Layer 14 of a small transformer language model trained on English Wikipedia (19 layers, counted from 0, width 96).
A neuron's activation on a vector x is GELU(weights . x + bias), where the dot is the dot product.

Input weights of the MLP neurons that the questions are about. A number n stands for n times 0.002.
n56 (bias -0.018): -185 111 169 -149 215 82 115 -167 -96 39 -254 44 128 143 142 163 -152 -163 54 -108 250 153 -250 -33 207 -164 -87 52 -348 62 -170 102 126 48 58 -206 -37 332 -63 119 -9 182 -119 14 142 -28 139 -83 209 -104 -165 146 48 78 74 75 161 88 18 -4 -115 -71 -200 44 -159 -61 8 181 146 50 -226 -102 50 -15 58 -109 -62 -352 -50 -422 -122 14 187 43 189 -226 85 47 189 -85 -426 -22 -140 95 73 12
n66 (bias -0.010): 6 109 354 -27 256 87 -103 -204 -109 126 92 161 203 -135 -110 64 273 53 38 -128 106 227 -115 -98 -146 199 34 -212 -56 -229 120 166 161 133 2 229 197 -104 -66 -153 134 -359 128 -101 -192 77 -56 -155 -61 309 -76 -60 79 -112 -38 195 -127 -122 -69 -14 42 277 312 25 97 -140 106 74 25 -340 -79 121 -51 -178 138 -177 -208 23 49 80 -119 283 -305 -129 -93 -65 -100 -78 198 -21 -144 -275 199 -145 4 -172
n86 (bias -0.001): 128 66 -49 91 -203 -141 175 -198 -35 -35 175 158 -138 -198 173 -98 229 119 -108 -5 97 -92 -204 -196 -141 -11 -441 -16 -256 4 -69 208 -11 -70 37 2 -9 -44 11 -27 138 -471 82 -103 10 151 -2 96 135 -100 141 467 62 19 137 -270 150 39 -301 92 -126 -84 443 43 34 -173 -17 -60 26 -24 105 13 99 -79 264 -64 -89 -36 37 78 -184 151 195 188 -90 89 -81 27 146 52 172 -232 -152 195 -123 -141
n88 (bias -0.024): 305 -96 22 65 219 -19 18 158 95 95 -45 200 -79 57 -209 67 38 52 -133 324 -34 -34 -2 36 -33 176 8 -66 -126 65 -78 72 203 -217 0 -172 19 19 -188 -146 -75 -220 67 -322 -3 -238 -112 227 50 49 -16 38 85 142 202 -24 -199 97 237 -150 180 -301 22 -41 44 -66 91 199 164 35 -2 66 -359 -100 125 -181 120 163 -248 16 -24 84 7 -63 -116 80 -225 17 -98 43 -342 -2 168 78 -273 170
n160 (bias -0.011): -93 33 79 -48 81 64 -2 104 -105 -35 68 88 -26 98 -224 -125 17 -198 -56 -128 -25 -111 -243 -165 -125 -254 -167 -14 -271 -173 24 61 -23 109 281 143 192 -30 49 20 -159 424 -172 -161 244 117 92 -219 235 136 -307 18 45 104 -220 91 95 -140 -102 -90 -1 116 72 63 -81 -120 73 -62 33 28 -250 -74 -24 -221 307 103 277 2 162 61 201 -59 -107 -195 -63 160 -28 -161 197 -2 210 -158 115 -166 149 264
n176 (bias -0.006): -89 84 138 209 54 66 357 -26 145 -5 -87 161 -58 -134 -144 -24 7 181 -59 -83 -8 -42 48 -249 -166 228 37 49 195 77 -32 50 -9 -3 63 141 -239 -66 -141 -101 -133 -7 241 -68 187 -195 -114 -29 -61 -18 -25 -52 -107 -181 46 163 -164 183 -260 2 -159 -25 161 -21 -63 -51 -71 10 -24 91 247 31 -124 -30 -34 -154 -57 70 45 -126 326 79 144 -2 -118 -8 -59 -61 181 -102 -170 -86 -23 41 154 157
n190 (bias -0.027): 99 230 -1 -150 -136 30 -46 173 -50 21 -187 270 -273 -167 -156 78 109 -352 -120 -166 -72 47 273 -37 254 -125 -22 -115 15 192 -46 -15 -36 23 -55 53 -85 135 -57 -42 64 72 -5 -198 17 149 -21 -63 31 -195 -166 -237 30 -28 285 58 96 57 -106 -89 -9 -124 42 -40 51 134 -34 177 -25 -106 -42 102 -138 7 -105 37 266 15 -128 -48 -155 -104 68 109 -348 250 205 148 16 208 -171 -88 82 179 167 4
n196 (bias -0.015): 127 -1 86 -62 32 40 -213 184 183 -35 140 -9 -42 65 -179 2 96 -121 31 -43 -24 90 -54 -63 -50 -309 132 -73 -110 -172 64 -5 21 -15 -252 85 57 -85 283 220 43 75 -98 12 -211 295 122 183 -159 -15 -98 -243 -41 -192 -41 363 -41 -110 -58 -78 -125 -15 -94 39 125 -15 150 230 252 178 -19 101 -273 186 -201 -84 -31 66 97 -167 -271 -122 -138 -71 118 58 -217 -107 293 271 69 -9 74 91 -169 97
n238 (bias -0.020): 174 217 -34 39 156 -17 -167 216 34 13 113 71 -97 -67 -85 131 -177 -129 133 -121 97 209 94 289 -153 10 -10 60 -271 -71 -115 57 -172 180 114 385 -82 -96 141 -127 -242 -228 17 84 40 2 -78 361 172 59 297 264 44 -83 98 -128 -74 -105 -245 -295 231 -98 26 -28 -158 -77 -146 -140 89 -264 229 -48 -229 -104 -229 99 -140 187 -106 346 -139 -134 336 -103 27 -91 -91 7 9 95 15 -318 -8 118 -42 -9

Each question shows a token from some text and the vector x that enters the MLP there. A number n stands for n times 0.012.

" earned": -193 72 -108 -4 -100 -147 7 19 -45 -56 17 -114 -38 -117 -11 -121 154 86 25 -8 -54 -16 26 -122 79 69 -30 -15 98 -88 69 -102 38 11 104 -35 -131 113 68 120 -57 -239 -47 -76 1 -154 48 11 213 102 111 -18 20 -20 -43 113 36 -2 235 109 26 4 -46 34 -3 -78 45 154 -77 37 -14 111 -36 102 -80 -45 -36 83 -43 -11 16 -126 2 -30 52 -40 -155 0 139 67 162 -4 98 -84 -95 -1
The most active neuron and its activation: n196, at about 2.5

" by": -84 79 -29 49 -82 -115 10 -2 -37 -13 -30 -131 -100 -38 -15 -26 71 -18 3 53 -24 -19 -59 -111 51 31 -8 16 18 27 59 -10 128 -91 98 12 -13 82 -14 11 -98 -298 20 37 119 -156 -42 -16 246 137 44 -82 -83 59 -18 -29 167 -7 148 47 -32 -6 -47 55 67 -116 173 212 -105 -13 55 61 67 96 -85 -95 80 44 20 4 -89 -135 -92 -108 4 -78 -179 -39 33 57 97 26 135 -20 10 -6
The most active neuron and its activation: n88, at about 3.4

"mare": 7 21 33 -128 -23 -159 -63 -38 -27 -150 54 -47 -42 -49 18 135 117 -52 -20 43 -93 -96 82 -93 44 -14 -49 80 110 71 102 -98 3 -11 67 -20 -8 40 -13 71 -5 -161 -132 122 58 -76 47 21 239 80 15 -9 -48 -29 -187 104 297 24 120 98 -86 -3 -63 6 54 8 54 122 -295 86 -15 34 -51 77 -75 -112 -51 21 -3 45 123 -86 -74 -9 -36 -17 -44 12 73 -74 93 -15 109 -107 1 -107
Which neuron lights up most? n160

" Nina": -79 5 -52 28 -152 -55 -12 -112 -47 -128 13 -82 -25 72 15 11 116 -22 21 -100 -65 22 106 -128 79 -93 -56 44 54 -8 -24 -96 52 4 72 3 56 157 79 35 -117 -218 -61 -11 84 -118 51 -20 256 141 32 3 -152 -28 -131 31 217 33 48 -21 -59 14 34 75 103 82 86 173 -255 24 15 76 -23 86 -37 -25 107 67 39 -54 20 -133 -73 -30 -53 -21 -149 151 -35 44 81 6 -9 -56 -21 13
The three highest activations, in order: n160, n190, n86

" Apple": -7 82 41 -21 -83 -116 22 38 -20 -30 148 26 -149 -20 14 -12 184 -54 -25 -39 -63 43 -37 -4 86 -60 -88 -58 121 70 130 -194 51 -8 105 -36 -77 85 -69 -20 -163 -190 -76 22 75 2 -21 51 186 95 -70 -56 -24 42 -48 13 254 52 80 -47 24 -29 -70 -22 139 62 41 98 -178 63 -146 39 21 129 -87 61 68 14 -74 124 -4 -146 98 -40 -120 50 -118 26 10 -84 159 -5 61 -154 -151 -39
Which neuron lights up most? n190

"through": -47 -25 3 76 -65 -110 58 46 -18 -74 -80 -33 -41 -40 -27 -38 90 6 2 40 107 73 -65 -48 40 73 -15 55 135 -25 135 64 144 -78 79 -6 -93 114 18 78 -79 -251 -71 48 -19 -132 14 -10 291 82 60 -27 -60 20 -134 24 78 6 28 131 -50 19 -106 49 78 21 104 228 -166 61 -40 40 -76 32 -101 -72 -34 -50 11 -5 50 -182 -50 -5 -36 -21 -199 0 92 -31 119 1 23 -147 32 -58
The most active neuron and its activation: n176, at about 1.4

":": -130 68 23 81 -26 -152 -11 -16 -33 -35 -2 -142 -43 -95 -51 44 123 4 -12 -11 -104 -70 33 -112 120 3 -72 16 15 38 31 -93 90 -46 103 40 -30 131 -109 78 -100 -288 16 20 70 -75 24 10 260 104 87 -131 -56 43 -88 -15 136 53 80 -4 57 22 -57 48 4 -28 182 170 -164 -58 26 129 90 110 -100 -82 89 53 -23 48 -34 -171 -41 -66 -53 3 -92 -77 -2 117 105 -59 -33 27 0 16
The two highest activations, in order: n190, n86

" ": -20 66 -24 -1 -95 -13 7 -29 -73 3 109 -64 -56 -164 39 -48 8 7 -30 51 -40 0 -18 -65 159 -64 -72 -55 -71 79 -10 -54 92 -32 149 48 -46 94 -148 94 -25 -120 -14 23 46 -137 25 76 282 95 111 -66 -102 -19 -79 20 174 65 40 14 -97 110 -120 78 -18 -31 135 211 -183 -170 -124 11 156 57 -114 -97 100 27 70 -9 2 -189 36 4 -30 -59 -125 -29 79 93 59 -17 17 8 -43 9
Which neuron lights up most? n56

" retreat": -130 7 -22 -45 -98 -27 18 -81 41 -11 -11 -12 -75 -1 38 -6 140 46 -9 14 57 -80 46 -140 160 26 -32 79 56 7 88 -61 47 19 82 -44 -93 27 -116 105 52 -249 14 26 148 -104 42 -92 316 -55 87 -81 27 32 -140 46 122 6 267 80 -111 112 47 -5 69 -36 136 85 -51 18 -42 84 -73 38 -38 -62 -43 67 -37 26 -62 -107 -67 -34 42 -134 -196 -48 -20 -24 27 -96 12 -67 -3 23
The most active neuron and its activation: n86, at about 2